Layer 6 of a small transformer language model trained on English Wikipedia (11 layers, counted from 0, width 128).
A neuron's activation on a vector x is SiLU(gate . x) times (in . x), where the dot is the dot product.
The model reads these tokens: " are" " favor" "able" " re" "ar" "rang" "ements" " with" " free" " energy" " bar" "ri" "ers" " around" " 0" ".3"

The vector x that enters this layer's MLP at each token. A number n stands for n times 0.033.
0 " are": -39 -1 9 13 16 -6 16 -1 -30 22 -44 0 -3 -6 -68 3 -1 17 -28 73 5 -14 -6 -17 7 -23 13 -14 9 -2 -2 -9 -14 2 29 -19 23 2 2 16 -17 -24 -21 27 -20 -80 -9 9 45 28 -19 -29 8 -4 6 20 -4 14 -4 -7 -13 -13 25 -40 2 -8 -40 5 -12 -12 9 11 -3 11 -23 29 -26 5 -22 12 -1 -20 -25 29 4 -9 21 -21 11 7 39 -31 7 13 -9 18 -5 -22 -3 7 13 -2 -3 -32 19 -14 10 -12 25 4 -23 -4 25 -24 -21 -3 5 -32 5 5 22 -18 -38 4 22 28 19 -5
1 " favor": -43 -28 -8 -15 -41 -22 15 11 -68 6 7 -23 34 34 -22 -4 1 18 -42 42 -5 16 -19 -58 -39 0 4 -23 -29 -12 -8 7 -41 11 15 -28 8 -12 8 30 32 -23 -27 43 -6 -71 14 -17 6 23 -2 -15 8 12 2 17 -49 -24 -18 16 -34 -31 9 -3 5 21 10 25 3 15 -31 -2 -16 13 -14 10 19 -22 8 -14 8 21 45 -16 -7 23 -11 7 37 2 26 15 3 -15 -1 19 12 -12 4 5 18 12 3 -20 -33 -19 -9 -28 13 21 51 21 -20 -34 3 5 -14 -15 5 -17 34 25 -23 40 3 -30 38 3
2 "able": -32 -18 7 10 11 -1 6 -6 -31 28 -17 -7 -10 -4 -45 -7 -7 8 -22 66 -1 -13 -2 -25 -19 -12 6 -12 9 -6 -4 -4 -5 7 10 -30 12 -15 6 16 -4 -24 -30 26 0 -93 6 22 22 29 -14 -10 1 1 6 14 -10 15 -13 12 -12 -6 6 -30 3 -6 -25 8 8 -16 1 -1 2 -13 -11 25 -8 5 6 15 0 -25 -10 11 8 -3 13 -20 14 19 16 -28 6 17 -9 25 12 -12 -6 7 18 4 -4 -11 16 -13 2 -4 10 3 -12 12 19 -8 -11 -12 7 -20 -12 -5 22 6 -16 9 16 10 10 -18
3 " re": -8 2 18 34 -33 -13 27 4 -37 26 18 -24 0 6 -15 6 -3 18 -5 19 13 -11 69 -29 -8 -35 25 27 26 -6 -58 -43 -15 7 0 -39 -7 -23 -7 -7 -38 -37 11 15 35 -73 37 -11 3 -15 -12 34 19 2 -35 27 -32 1 10 28 -16 7 -1 21 -28 -6 -11 19 -20 -27 -5 26 -1 -1 16 20 8 17 13 25 15 19 -1 -16 -23 11 4 -16 6 11 -10 -27 -24 -13 -11 -15 -7 -10 21 -23 47 -20 30 -25 -53 5 -43 -27 -35 25 44 9 -17 10 -13 24 -5 -14 -15 -6 1 -29 -1 -4 -8 1 -10 46
4 "ar": -3 21 8 17 -3 -16 3 -14 -33 5 33 -25 -17 20 -6 -4 -9 20 -40 58 5 9 16 35 -10 13 -22 -15 -14 15 -4 -25 1 5 37 3 -6 -12 26 -14 -32 13 11 39 -18 -75 -3 -16 -17 12 22 15 29 28 -11 -31 -55 -10 26 11 -5 21 18 -23 -2 14 24 -6 42 -26 -16 17 15 7 7 24 -14 -23 24 21 -17 -7 45 -37 -33 -33 3 14 17 -6 -20 -51 -10 4 -3 49 -7 -6 3 -25 13 -17 -34 5 -24 -17 -1 -28 -13 10 13 16 -3 -4 -44 25 28 -3 4 -1 2 11 39 14 -5 -27 -22 38
5 "rang": -13 -47 -36 -6 -16 4 15 28 -15 7 -17 -24 2 -3 -18 11 -17 -31 -9 15 35 47 17 7 -21 -13 -1 -10 13 -11 -9 18 12 6 53 -53 8 -39 62 0 25 -47 2 53 -16 -74 -11 18 -35 28 -2 35 -32 10 15 -2 -38 18 3 32 -19 18 -13 -15 20 -1 -2 -18 14 10 -3 27 -8 9 -26 13 8 -4 4 31 10 -32 47 5 11 15 -11 8 -16 -16 -3 -7 7 -30 -28 13 6 9 4 27 1 39 -24 16 17 0 3 2 -36 39 0 45 7 -2 -3 10 22 -27 35 -27 8 19 -14 18 -13 -5 1 -21
6 "ements": -23 -47 -9 35 15 16 -4 -6 8 25 30 -10 -9 -47 -40 -10 -24 30 2 27 16 9 5 -49 43 -47 -39 13 29 21 -9 19 -44 20 -5 -1 -21 -56 18 17 35 -22 -2 28 -32 -70 -2 29 -10 11 -12 -8 -18 23 -39 7 -6 17 9 19 -2 0 -13 3 -6 5 -15 -9 20 -27 -40 0 -12 -38 -1 -7 -19 5 23 -10 4 -15 37 13 -3 12 -32 -21 37 8 -11 -19 2 -14 5 -14 48 3 58 -16 41 16 11 41 -9 14 4 2 -18 -31 41 33 2 16 3 15 -3 -41 6 8 -3 16 -5 1 24 -17 -19 -21
7 " with": -7 -8 6 -4 -12 21 24 10 -22 -11 17 -4 15 3 -29 12 9 25 -6 74 -12 5 25 21 -4 -21 2 -19 -12 3 -3 12 -25 -1 20 -19 20 -28 -10 7 18 -9 -6 12 13 -90 4 47 -8 20 -2 12 -7 11 14 3 -7 11 -12 -11 -16 1 -10 -20 20 7 -13 13 11 10 -14 9 0 -20 10 3 -17 -26 11 16 6 -21 -12 2 5 -1 9 -8 47 50 -21 3 1 8 -2 20 2 17 5 -12 17 1 -10 -32 21 -19 0 9 -3 -9 19 -11 7 -13 2 13 10 -19 -27 5 -5 21 -1 9 17 -18 -11 -9
8 " free": -23 -21 -8 49 -31 -28 19 1 -30 -21 60 -49 11 0 0 -21 -26 -2 8 41 -2 7 24 -24 -11 -47 -6 -11 12 -32 -6 -28 21 -22 -10 -34 19 -69 8 -25 -24 -15 13 21 31 -74 17 1 -6 -37 33 -15 -17 16 -13 2 -49 28 -55 18 -17 -12 -18 -13 -8 -3 14 27 -27 -1 31 -8 16 -7 -1 -4 -4 19 5 -22 -2 -43 32 6 -27 5 -3 6 14 -5 -6 -19 18 5 -7 29 -3 -4 -10 0 43 10 18 -19 2 -18 3 0 -18 22 15 -2 -17 -16 33 3 -18 -18 -20 -27 5 3 2 8 -2 12 -12 -20
9 " energy": -41 -3 -3 14 -17 2 3 -14 -12 -8 38 -27 5 -21 -33 -20 -57 3 7 38 8 29 38 -4 37 -31 18 -43 9 -18 -34 -37 -22 14 2 5 3 -70 16 -21 -10 -29 8 14 -18 -71 -25 -10 -20 -56 -1 11 -1 22 -36 1 -20 31 -19 17 20 -2 -10 -14 8 -12 -2 8 37 -29 -8 -2 4 -9 0 11 -27 6 -7 -18 12 -22 52 8 -53 -12 30 26 12 2 -24 -6 -25 -13 23 2 14 -14 16 23 35 16 6 38 -28 -10 -21 -16 -24 -1 24 -12 -19 4 16 40 -22 -9 -14 -15 0 -5 -3 21 10 -10 -36 -7
10 " bar": -13 37 -3 -25 -26 15 26 -26 5 -21 13 -25 6 -10 -11 22 -14 2 -11 37 -15 23 27 2 -21 -2 27 2 -35 5 1 -41 -17 6 42 -16 14 -20 42 -7 4 3 8 64 -30 -64 51 29 -1 29 -22 43 28 4 -24 4 -49 6 -27 42 -2 32 -23 -1 22 -12 -5 22 44 -3 -31 -12 33 -8 -28 52 8 14 -15 2 5 -15 52 -25 -25 18 -3 -24 6 -12 29 -27 -3 -39 7 29 7 -12 13 -2 11 -22 -3 10 -10 28 -5 -22 -20 15 17 36 -13 20 27 64 48 -34 -11 22 -9 8 10 10 2 -25 -14 38
11 "ri": -22 -27 -16 -31 4 -20 -14 0 -18 14 -29 2 -51 1 17 2 -3 -46 8 -26 9 5 25 7 -15 -11 -6 16 9 -4 22 -9 -19 7 34 -35 8 -48 42 -15 24 -36 31 38 -4 -71 14 22 2 -4 -38 17 -42 16 1 19 5 2 -21 20 -40 28 -19 -13 -1 13 -25 26 -21 -4 -12 -7 -12 16 -40 25 5 -6 7 24 -5 13 29 -48 -4 1 -6 -10 -45 -7 15 -13 52 -14 -19 -28 14 4 10 -55 8 20 21 -2 -4 6 -6 -16 -44 5 -22 13 -16 66 -22 -19 13 -19 27 3 -13 -3 -40 22 -16 11 23 9
12 "ers": -6 -39 -1 40 -3 7 -16 5 -25 11 22 -4 -21 -24 -24 -8 -9 24 -2 33 16 15 14 -3 19 -1 -22 20 -7 5 3 21 -39 5 26 25 2 -68 37 0 17 -9 4 19 -57 -70 -19 50 -2 -15 4 -33 -18 -10 -27 31 6 5 -14 10 -31 11 -32 28 5 27 -17 -7 28 -32 -18 1 -14 -26 5 6 -23 6 33 -10 -4 -21 11 -4 -30 -21 -32 -26 30 15 15 3 0 10 20 6 23 -11 46 -55 29 3 -17 29 -3 33 -38 44 -26 -39 31 1 -19 37 -36 -3 17 -40 -12 -8 -1 14 -2 11 12 7 -11 -37
13 " around": -7 -2 11 31 -22 21 32 16 -12 1 8 -25 -17 -9 -3 -12 17 20 13 62 -22 18 27 10 -21 -2 -35 -31 -2 13 15 0 -9 -8 15 -10 8 -18 -1 -21 5 -12 -9 16 -9 -85 -11 33 -14 -4 9 17 8 6 -9 25 -35 6 -27 -2 5 21 -4 -18 19 16 -50 29 17 32 -2 14 10 3 4 10 0 -20 11 24 17 -16 14 16 -16 21 -12 6 41 38 -1 -3 14 16 3 16 -20 -13 14 0 15 -23 11 -32 9 4 -16 -7 17 -6 25 32 16 -8 5 -29 6 -29 -25 11 -3 22 -6 14 40 -8 -4 -25
14 " 0": -10 6 15 20 -40 -2 40 49 31 -2 -30 2 -21 -23 -23 -16 -17 15 49 84 7 20 5 -12 -11 -8 -11 29 15 13 -1 -24 3 -15 6 -27 6 21 15 -2 3 -8 -4 23 3 -73 -2 -16 11 8 10 -16 3 -6 -15 -8 -31 2 -15 8 -4 3 31 -26 -4 11 -28 59 16 48 18 22 8 1 -1 9 9 23 2 -19 -23 -35 12 -15 7 -13 12 12 -12 30 19 16 26 -18 10 -31 17 23 13 -7 26 -20 -6 10 -25 -10 -7 -11 8 -2 42 -10 -17 3 -58 43 -5 8 -27 4 -5 -28 -27 40 15 7 -24 -37
15 ".3": -6 15 -1 21 -26 -9 -18 4 0 -17 -17 -33 -22 -14 9 -35 -10 -19 34 78 11 8 -46 -36 -16 9 -17 -5 3 6 11 -27 14 16 19 -21 -1 -29 2 -1 7 -11 -8 20 1 -65 17 -6 -20 -11 33 -23 12 -39 -23 -15 -34 -10 -46 0 5 16 23 -9 11 13 -4 43 6 -3 5 -13 -34 5 16 -3 7 37 -20 27 -23 -27 68 9 -5 0 21 54 -31 48 -14 22 16 -10 22 -7 13 0 5 30 10 4 -55 24 -23 12 20 -61 12 8 14 -20 0 29 -55 -41 15 8 -17 26 -34 -23 -11 21 -2 1 -9 -18

Each question shows the input weights of one neuron of the MLP. A number n stands for n times 0.011.

n37 gate: -8 -1 10 8 -4 -15 -26 40 1 8 -5 -31 30 45 -56 -12 -4 -6 -24 -59 21 20 27 29 15 -26 32 -15 -36 -3 17 -3 16 -1 -36 -9 8 15 3 56 35 -28 12 17 8 -15 29 -29 -20 22 -1 -20 -13 -24 -29 -26 4 8 25 16 -8 13 11 4 9 -21 -3 -21 -16 2 -14 -32 -13 -38 -17 -31 11 -16 8 14 34 -1 -10 19 -1 -19 -18 -6 32 9 -4 -8 12 32 -1 -2 15 -9 -29 -9 -46 10 7 -6 -36 22 17 -11 7 -9 -2 -25 41 9 34 -12 4 -3 -27 14 -13 -2 -31 -5 -2 -11 -9 30
n37 in: 28 -13 -21 -49 -14 6 -13 1 8 18 -1 -24 20 -18 10 -9 -17 2 -32 2 22 27 4 23 14 -13 -31 21 12 -15 21 21 -25 7 0 5 8 -34 2 26 -2 -29 -8 13 -5 0 -8 -21 -26 -9 30 -7 5 46 -5 -9 8 7 24 6 -20 15 -32 -10 16 21 6 13 11 -5 -14 -10 -1 -5 15 29 5 -6 34 7 10 23 -15 17 -22 -31 27 -28 -1 -32 -28 -28 -27 28 34 24 -12 -25 -13 23 -26 10 33 17 34 -5 10 5 -9 2 -11 -12 -1 22 31 -18 -12 12 -26 -9 31 -22 10 -4 32 14 52 15
On which token does it fire most? 15 ".3"

n188 gate: -3 -5 -2 8 -41 -21 12 -9 -24 14 -3 -20 8 -39 10 18 9 1 -14 29 -16 -7 -33 -17 28 4 50 26 -48 3 -31 -6 -36 4 9 5 -15 9 -14 -9 -21 15 -5 4 1 -45 -7 24 19 -11 -19 18 -22 -24 23 1 -18 9 -6 -29 26 -40 9 9 -28 -7 -21 -6 14 25 -6 10 -3 23 -22 -2 -5 -10 -6 -7 23 20 -4 1 25 -7 -1 -24 1 21 -22 24 -17 -6 7 1 8 -6 17 -15 -18 -4 -5 37 18 -31 3 31 17 -4 -14 -10 1 3 15 -21 31 -12 -11 -15 -14 7 24 -1 25 -24 1 -25
n188 in: -1 19 2 -28 39 -14 -18 17 -16 -7 -53 10 -6 3 -14 -15 32 -5 -47 4 -1 -20 -25 -10 -27 16 -1 2 26 14 6 9 21 -4 -4 -16 1 -31 -11 -15 10 10 1 -6 26 14 14 20 -15 -11 25 -12 -22 -5 10 -11 1 -5 -3 18 -40 -16 25 -16 -3 7 0 13 0 -18 5 -3 -3 3 49 6 -5 -13 -16 15 5 -18 1 -35 40 0 21 10 13 11 25 -18 20 12 -24 10 7 7 -36 33 6 13 1 25 -22 1 6 24 -3 2 -2 -17 -3 -2 -8 -39 -9 9 -17 2 -18 -32 -13 7 -10 6 -15 -9
On which token does it fire most? 2 "able"

n112 gate: 18 -1 3 -30 -1 20 -8 -1 -6 27 -5 5 13 -17 17 -22 3 -9 20 18 7 6 3 -18 28 -9 21 -15 11 -33 4 -6 -1 -20 -9 -21 -15 29 12 39 13 29 12 -1 -25 -20 -24 22 -1 -19 -23 -9 -13 -13 -32 -15 -6 -5 -8 37 23 -9 -7 -5 -18 -54 -7 16 -16 34 -24 -45 -2 9 -18 22 -2 -1 -28 -12 11 -11 -20 35 7 -2 -30 4 20 17 -20 5 1 -6 -13 31 -3 16 -28 33 -10 23 12 44 -5 9 0 -39 -26 19 29 9 -8 -1 -2 -11 -16 8 -30 -30 18 15 12 47 9 -12 9 -19
n112 in: 4 6 1 -25 16 28 -4 -13 -8 -8 10 -15 18 -27 32 27 -29 -18 6 34 -4 26 3 0 4 2 8 8 -2 12 -14 -8 -20 -1 -33 -14 -10 -18 4 33 6 10 18 21 3 -9 -12 14 -1 -14 -11 18 -2 -13 2 9 -15 18 6 14 24 13 1 -13 -26 -27 1 -19 41 -10 7 -9 -9 43 -27 -13 5 -8 -22 -16 26 -15 9 11 0 8 -12 -14 16 -13 3 -49 9 -8 -6 12 2 -3 -4 28 16 5 56 22 3 -7 -1 -11 -14 -23 18 3 -6 6 -8 -30 27 20 1 -6 -20 3 2 -5 -1 21 -5 5
On which token does it fire most, and how strongly? 9 " energy", at about 12

n107 gate: 2 42 6 -16 -34 -12 -43 -10 -13 3 -24 27 -5 -35 12 -9 11 -8 -5 -9 16 -14 18 31 22 30 24 -2 22 -22 36 14 -7 -39 -14 -13 23 35 38 21 33 12 -1 1 34 -50 -11 19 8 -8 34 12 -27 -28 1 -38 29 31 26 16 -10 42 5 -36 14 -9 20 44 21 -4 -2 -13 30 -15 -21 -8 1 -8 -23 -27 3 10 -54 -4 11 10 -17 21 14 5 -41 -18 -16 36 -12 7 -23 8 7 14 -23 -4 -2 -23 -7 10 11 -5 -6 -24 4 8 -7 -10 6 -29 -7 -9 -24 6 41 32 12 2 -36 23 -10 22
n107 in: -15 -21 25 4 26 -22 -9 1 -3 29 18 -34 13 49 17 6 3 -25 6 -8 2 11 27 11 -32 -21 41 -17 9 34 22 28 -19 10 1 -23 16 -25 33 -16 44 4 28 -16 20 0 4 -25 -22 17 6 -22 -37 -31 5 19 13 -3 -24 -16 7 -25 5 -27 -4 -21 -6 5 -48 -39 -29 -15 16 56 -6 -9 7 1 4 11 8 -21 15 43 15 6 5 0 17 6 19 -4 -18 -3 -6 20 -6 -17 -8 -16 9 18 2 -49 -19 22 -26 -1 16 -4 -11 20 -3 1 -19 6 0 -37 -44 13 10 25 43 -42 12 -16 1 -3
On which token does it fire most? 7 " with"

n218 gate: 11 11 -9 1 -9 30 3 12 -1 -10 -27 26 5 16 14 4 -14 -20 14 -21 19 53 -18 -40 -25 2 42 1 -15 13 21 -18 6 -22 4 -14 9 38 -2 45 12 15 58 -11 -38 17 14 -22 46 19 -10 -7 8 1 6 -11 10 -2 -13 43 3 19 1 21 23 4 -9 -3 9 -19 21 21 -15 22 11 -34 24 6 -48 -39 -19 -47 -10 -1 43 -3 -33 12 -5 27 -18 -14 -28 16 -5 8 -35 -7 23 -25 16 -18 -32 -26 -19 -33 -44 -24 54 -3 21 -9 -36 -20 -8 -17 -19 -23 -15 7 0 -21 -6 -6 12 6 8 -10
n218 in: 11 14 -1 -36 -2 -7 -43 6 12 12 -29 -20 7 1 8 -17 -16 18 32 1 13 28 2 -3 7 -28 3 11 -16 25 38 -14 25 -44 -24 8 14 4 -23 17 -23 -5 16 -2 -32 4 16 7 4 21 -7 26 -8 8 9 3 -14 6 9 10 -18 -2 -11 -15 -5 -29 -30 34 3 -2 3 6 -30 28 5 -13 16 -39 -62 -3 7 -19 25 -11 35 18 39 16 16 7 -43 -17 -14 16 -3 -2 2 11 7 11 -23 2 3 12 -9 -27 -10 -4 2 20 -4 -22 -21 -5 -5 9 22 -17 2 34 16 -29 -16 37 19 -13 -20 -34
On which token does it fire most, and how strongly? 14 " 0", at about 9.9

n251 gate: -14 -26 -19 27 35 -23 -7 21 -2 17 25 1 -35 -37 7 3 -11 64 -2 -3 -9 13 -12 10 44 2 -22 -22 32 1 58 13 12 4 13 -17 -33 -22 -2 24 -19 29 21 -27 36 -25 7 21 7 -2 -4 5 13 32 -18 -18 23 -8 1 6 5 -36 12 -4 -11 -42 5 -3 19 -4 5 29 55 -45 -9 -22 23 28 -16 10 -41 -6 -1 -5 10 -22 -5 6 -3 -10 -13 12 31 19 -31 32 25 43 -20 7 -12 3 0 -9 24 41 -33 8 -22 -17 -46 6 18 -25 -2 -32 7 5 -7 -27 -10 -19 12 14 -22 -17 -5 -41
n251 in: -17 1 4 -4 6 13 26 27 -61 19 -6 1 -25 -17 1 -11 -33 47 -13 25 17 -14 27 -9 9 -11 -29 -25 26 18 -7 12 -3 -1 -14 28 -2 -25 9 -3 26 -7 12 -15 1 -15 1 12 30 -38 -16 -16 -12 -18 9 10 18 33 -1 7 -24 6 -20 4 20 -9 18 10 -14 -5 16 -1 6 12 -23 32 -42 4 48 -23 -16 3 -24 -14 11 9 -23 -11 11 -17 -5 12 -6 28 25 21 1 -7 20 -16 12 23 -14 -37 -1 37 11 -1 -9 -11 -40 -17 -12 8 17 42 -7 -4 -5 -36 8 11 -24 9 -15 17 -6 11
On which token does it fire most, and how strongly? 6 "ements", at about 12

n27 gate: 34 -7 -17 -25 -20 16 15 -25 -5 -26 19 -26 -11 8 -4 26 1 -9 -1 -9 37 -3 -9 19 3 10 -12 6 -22 24 -12 -20 32 31 -17 -9 2 -31 13 11 2 3 7 1 9 -44 41 -17 43 -11 14 4 -18 11 -26 3 -25 10 3 9 3 2 21 14 9 -13 -31 -6 -19 -28 12 -18 26 4 -8 10 1 -23 -33 19 7 -13 -15 3 -3 10 -20 -45 -9 30 3 -21 -9 8 7 22 12 18 -8 31 11 17 7 25 -26 -1 -23 11 3 8 19 13 -21 -20 -14 0 -50 16 5 -8 38 -31 21 -25 -16 5 -6 18
n27 in: 25 18 26 17 -1 23 40 26 5 -22 10 10 -12 -6 22 19 -5 9 -13 -21 -25 -1 -12 13 -4 -18 -18 -13 -22 29 14 13 -33 10 -18 13 10 13 -18 13 -27 2 -45 -6 5 -25 18 32 34 -35 31 20 -15 14 11 24 -43 23 -3 -16 -5 -4 12 -22 9 -23 4 -19 5 -24 -11 -40 14 -7 0 -7 -30 -4 -27 7 6 -17 32 3 18 -8 10 -8 -8 20 4 -11 -13 -15 -36 -44 14 32 -39 15 -33 13 -26 8 6 1 35 -5 -21 -14 9 10 22 -42 6 30 29 23 7 -41 28 6 -10 -10 -39 -27 2 13
Its two highest activations, in order, are on tokens 10 " bar", 4 "ar"

n162 gate: 1 17 18 18 -15 10 30 3 -24 -2 24 -2 -10 -35 -9 -24 20 11 -24 -22 9 -31 -32 6 8 16 -20 12 1 36 -18 -1 -35 11 1 -18 -6 -3 -17 -10 -6 -4 9 -7 12 1 28 -10 6 13 0 14 -1 -6 -10 -35 -19 8 -1 23 37 -24 2 -33 2 32 -10 41 -22 3 -35 0 37 -3 29 23 -1 19 -48 8 -31 31 19 32 13 -35 15 -11 10 26 -12 -26 1 -12 -18 27 -36 42 -4 41 -16 19 22 -1 -3 5 5 -31 -19 -2 20 31 -11 -18 27 41 -19 -9 -9 -38 -12 -1 -21 -23 -13 -6 -29 28
n162 in: -11 -11 26 -10 -16 1 25 -24 5 -10 6 -4 -10 -4 -21 -13 -1 8 -4 -23 1 2 -7 -19 -46 -1 41 16 1 19 1 2 10 -6 -41 -9 34 -23 15 -2 -6 -29 38 1 26 22 13 3 -10 -1 16 1 -4 -6 -27 0 -22 -62 -15 19 -2 2 -6 -5 -8 17 -14 7 -21 -40 1 30 -21 -17 -22 -2 10 15 -52 -14 -37 16 -24 2 -30 16 39 25 -4 12 -44 20 18 1 -36 21 -25 32 18 26 -19 -27 17 -8 -57 -31 -26 -27 -1 -7 21 32 -16 14 -9 7 7 -16 3 -23 9 20 -10 28 -25 22 -17 6
On which token does it fire most? 3 " re"

n35 gate: -9 -14 18 -2 12 27 3 -11 -13 -24 32 -18 26 6 -9 -5 6 1 2 0 -4 22 8 28 -13 -10 12 -10 15 -11 25 -16 15 2 4 21 16 -7 -26 -9 -29 -9 38 26 -15 -42 31 -4 -18 -2 -1 -28 7 10 -35 -2 -8 5 -23 -6 3 -21 -18 -10 11 -27 -13 -16 -8 3 7 14 4 -23 20 3 -28 -18 1 -25 6 8 -26 15 6 -40 17 -7 4 -12 0 -11 -37 -23 -12 -26 -7 -4 -21 -7 3 -38 37 4 43 6 -32 18 -15 -11 11 12 -3 -11 -12 24 8 -10 -21 -7 35 -25 -20 -19 23 -11 -5 -1
n35 in: 19 6 -1 -9 -28 -3 -4 32 -7 26 15 2 18 -8 -26 27 15 8 10 13 29 20 10 -7 -18 -10 -13 -15 -12 11 2 -3 1 -7 -3 1 -5 -20 -5 0 -15 -10 12 27 2 -14 -11 3 -14 51 -21 -4 -12 -4 -21 23 16 -44 -39 20 -26 -2 39 36 -8 -36 -13 -6 21 36 26 15 16 19 -14 -39 -17 1 16 27 22 14 -13 21 22 67 12 2 18 7 16 -2 -24 -5 -23 -29 24 -11 22 -22 9 15 6 -10 -19 24 13 -17 2 5 18 2 -1 -47 -10 -12 10 -15 -7 -16 -14 24 3 14 42 5 12 1
On which token does it fire most, and how strongly? 3 " re", at about 11

n84 gate: 41 18 -2 6 -13 24 1 32 25 4 6 -11 -13 14 -1 19 -31 -15 6 -13 31 19 22 -31 7 24 8 -19 6 1 -5 8 1 10 -22 -52 -28 4 -28 -1 -9 -16 20 -4 15 -50 23 27 -4 0 -14 14 10 1 9 -29 18 31 4 5 5 27 -6 23 31 6 -15 -31 -43 -18 7 -22 8 20 -41 -12 -2 9 -16 -20 -26 -8 8 9 -1 -6 -40 11 19 15 19 -31 -40 12 -29 44 -15 6 21 -25 -16 -26 -5 8 47 -18 32 -18 8 -6 14 9 6 -5 33 -1 12 18 39 -21 5 5 9 -4 -5 16 -3 -6
n84 in: 6 -2 6 3 16 -8 -20 -8 -8 1 -8 -23 27 -34 -43 20 10 -17 -17 -56 17 22 31 38 -4 7 -3 40 -15 3 -22 16 17 29 -1 18 -31 9 39 -29 -8 27 5 -21 24 -10 4 11 -6 -1 6 -3 30 -28 -3 -15 -1 6 49 11 5 -46 14 10 4 -33 -2 3 30 19 -5 61 15 -11 -18 -3 23 12 14 -11 -3 21 31 -21 23 13 3 -37 0 -25 -11 11 9 -6 -10 -10 -14 21 4 7 -35 21 -6 -22 -24 -14 -12 -28 -12 27 44 9 10 12 -30 -23 -28 28 -3 15 -26 -24 -12 -12 -19 0 55 -21
On which token does it fire most? 5 "rang"

n233 gate: -26 9 4 -20 16 5 8 -17 30 -24 39 11 6 -22 -25 -26 32 14 3 -35 -32 25 52 -6 -30 -13 -16 42 10 16 32 23 9 -2 23 -38 32 12 -11 20 -24 -56 -46 -36 -18 31 -17 1 2 27 -3 10 -43 8 -16 -30 21 2 9 23 14 9 24 -46 -3 -18 -15 45 7 22 -7 -5 9 1 8 3 4 -8 -33 6 -19 15 16 -24 4 4 14 39 39 13 24 -21 -5 26 -15 10 -10 56 44 57 -25 15 23 -30 20 23 -9 1 10 5 -1 12 -29 37 6 19 -5 -13 31 10 -8 10 -2 4 15 -26 5 -3
n233 in: -32 53 -14 -14 19 -16 -1 15 -25 22 -3 7 27 2 8 -7 -11 0 15 2 20 -33 -28 37 -24 39 14 -3 -41 21 20 30 29 -4 3 -55 -9 -2 8 -3 -4 24 -16 26 -40 18 -1 11 3 36 30 -9 -15 -34 14 -45 -35 -29 6 28 34 1 11 11 40 -35 -31 -13 5 27 -9 -29 1 -11 -11 22 -7 -13 2 14 47 26 47 7 9 -35 -58 -13 3 16 -2 26 33 -11 1 14 -39 -35 4 -20 -14 -33 -9 23 59 -13 23 1 5 2 16 5 4 -6 42 8 18 -17 -20 8 -8 33 -13 9 -5 -26 -1 8
On which three tokens does it fire most, strongest first? 10 " bar", 13 " around", 5 "rang"

n199 gate: -61 -5 -25 14 8 3 1 -10 -46 14 23 -5 -11 4 -16 15 -8 20 4 -11 -10 -1 -13 -42 0 7 22 -13 40 40 -10 13 7 -90 -29 7 -9 20 -28 60 18 -4 -18 -22 -17 16 -39 -19 11 1 8 1 26 -29 -9 -5 -35 -20 -22 44 -9 33 17 17 -2 -5 26 10 -27 -7 0 -26 23 1 -29 -32 -18 21 29 -20 15 -27 26 -1 3 -7 -3 4 29 -30 -14 -7 -13 -10 11 14 0 10 2 23 -25 4 -21 14 -26 30 20 14 -8 48 -13 -8 7 -5 11 -24 -6 7 24 -23 7 9 -17 3 1 -28 22 0
n199 in: 14 -16 -26 17 -3 -19 16 -20 -12 13 -17 18 2 26 30 -42 -3 10 -20 27 -10 -35 13 -38 -10 1 -38 -16 17 7 -11 7 21 29 2 -16 30 29 12 17 -20 -8 -6 10 -11 21 -19 36 -19 33 -14 21 40 -12 -32 13 -9 -1 10 7 -7 -3 17 22 29 -21 -16 9 -3 16 28 17 8 -9 4 -1 18 11 -27 2 4 15 -44 -45 12 22 -6 25 27 -15 -62 -25 22 -30 -3 9 4 -37 -26 -4 26 7 2 -34 19 -12 30 2 -7 17 -29 28 19 -34 31 -16 -32 -23 -32 -15 -1 -23 3 -24 -5 -17 -5 3
On which three tokens does it fire most, strongest first? 1 " favor", 8 " free", 12 "ers"

n153 gate: -18 -30 10 13 33 22 0 7 -15 4 20 1 -24 -35 -36 27 1 33 15 3 10 37 24 19 14 -35 13 -28 -26 24 -10 -9 -36 12 1 23 -11 -23 18 17 2 -24 -26 -33 -11 -7 10 8 -14 -17 16 32 -39 1 -14 -23 -6 -34 4 13 13 15 -16 21 -18 6 35 -39 -18 22 -13 9 32 -4 -2 -12 -8 10 28 -21 -37 -8 9 11 6 1 -10 11 7 -10 12 0 -9 42 -20 12 4 43 33 22 -10 -9 12 13 4 11 -1 -6 -10 -6 32 -16 -3 30 -17 -21 49 13 53 2 2 12 -29 14 29 19 -10 8
n153 in: -23 7 33 1 11 10 38 -18 -21 -16 44 52 -19 -1 -21 18 26 -14 21 18 5 -3 -23 6 0 12 25 -28 0 -17 5 -9 -27 -1 19 45 23 -36 -40 22 -7 45 12 -9 -42 -14 -14 12 29 -32 19 28 -9 5 -8 7 -30 16 3 42 25 1 -7 -40 1 -7 39 2 24 -19 11 -28 1 -21 -18 -7 -13 18 38 -21 11 -48 -2 10 5 1 -33 3 -20 4 13 31 -10 15 -28 -34 -34 15 -32 13 -38 34 -8 12 -5 -14 7 -9 -12 4 19 -21 -44 -5 8 -17 29 28 0 8 5 -16 -19 31 29 27 14 5
On which token does it fire most? 9 " energy"

n231 gate: -21 -31 14 -22 -17 -10 25 9 -30 32 -23 3 6 21 -17 -16 -25 10 21 -30 3 12 0 6 -13 -16 -8 -6 28 -18 51 -24 10 29 21 -8 -2 6 -55 22 -17 2 50 42 -36 10 12 7 44 7 -5 10 -2 -10 -14 -15 -3 25 -5 50 -6 39 22 6 1 -1 30 -14 21 20 -15 30 55 19 -28 -51 21 36 32 7 -15 -3 4 -32 -18 23 22 20 24 17 25 38 -40 25 -11 -41 -30 -3 -51 -20 23 7 40 24 -37 -22 8 -13 8 11 5 26 1 7 1 -13 -3 -1 -8 -7 34 -34 8 11 28 13 -18 1
n231 in: 26 0 12 9 19 -15 -10 21 35 1 0 -16 16 -4 -14 -18 16 5 9 29 -6 -3 -27 -17 -32 -26 -5 3 -42 10 -8 -4 12 -2 -20 34 -2 9 32 12 6 -14 -15 5 18 -21 10 51 12 13 -11 28 22 -6 -3 -4 -17 -16 21 -10 4 -8 14 -1 6 23 -60 -13 -39 -22 -2 9 -23 14 31 -8 0 -2 4 -30 5 2 17 7 -24 11 36 24 -13 12 24 -28 -33 20 -12 14 21 -24 -57 30 -9 -3 -11 39 0 -15 21 -2 -26 19 -12 2 -24 21 -21 25 -5 -1 -2 4 4 -1 25 34 33 -11 -6 -4
On which token does it fire most? 14 " 0"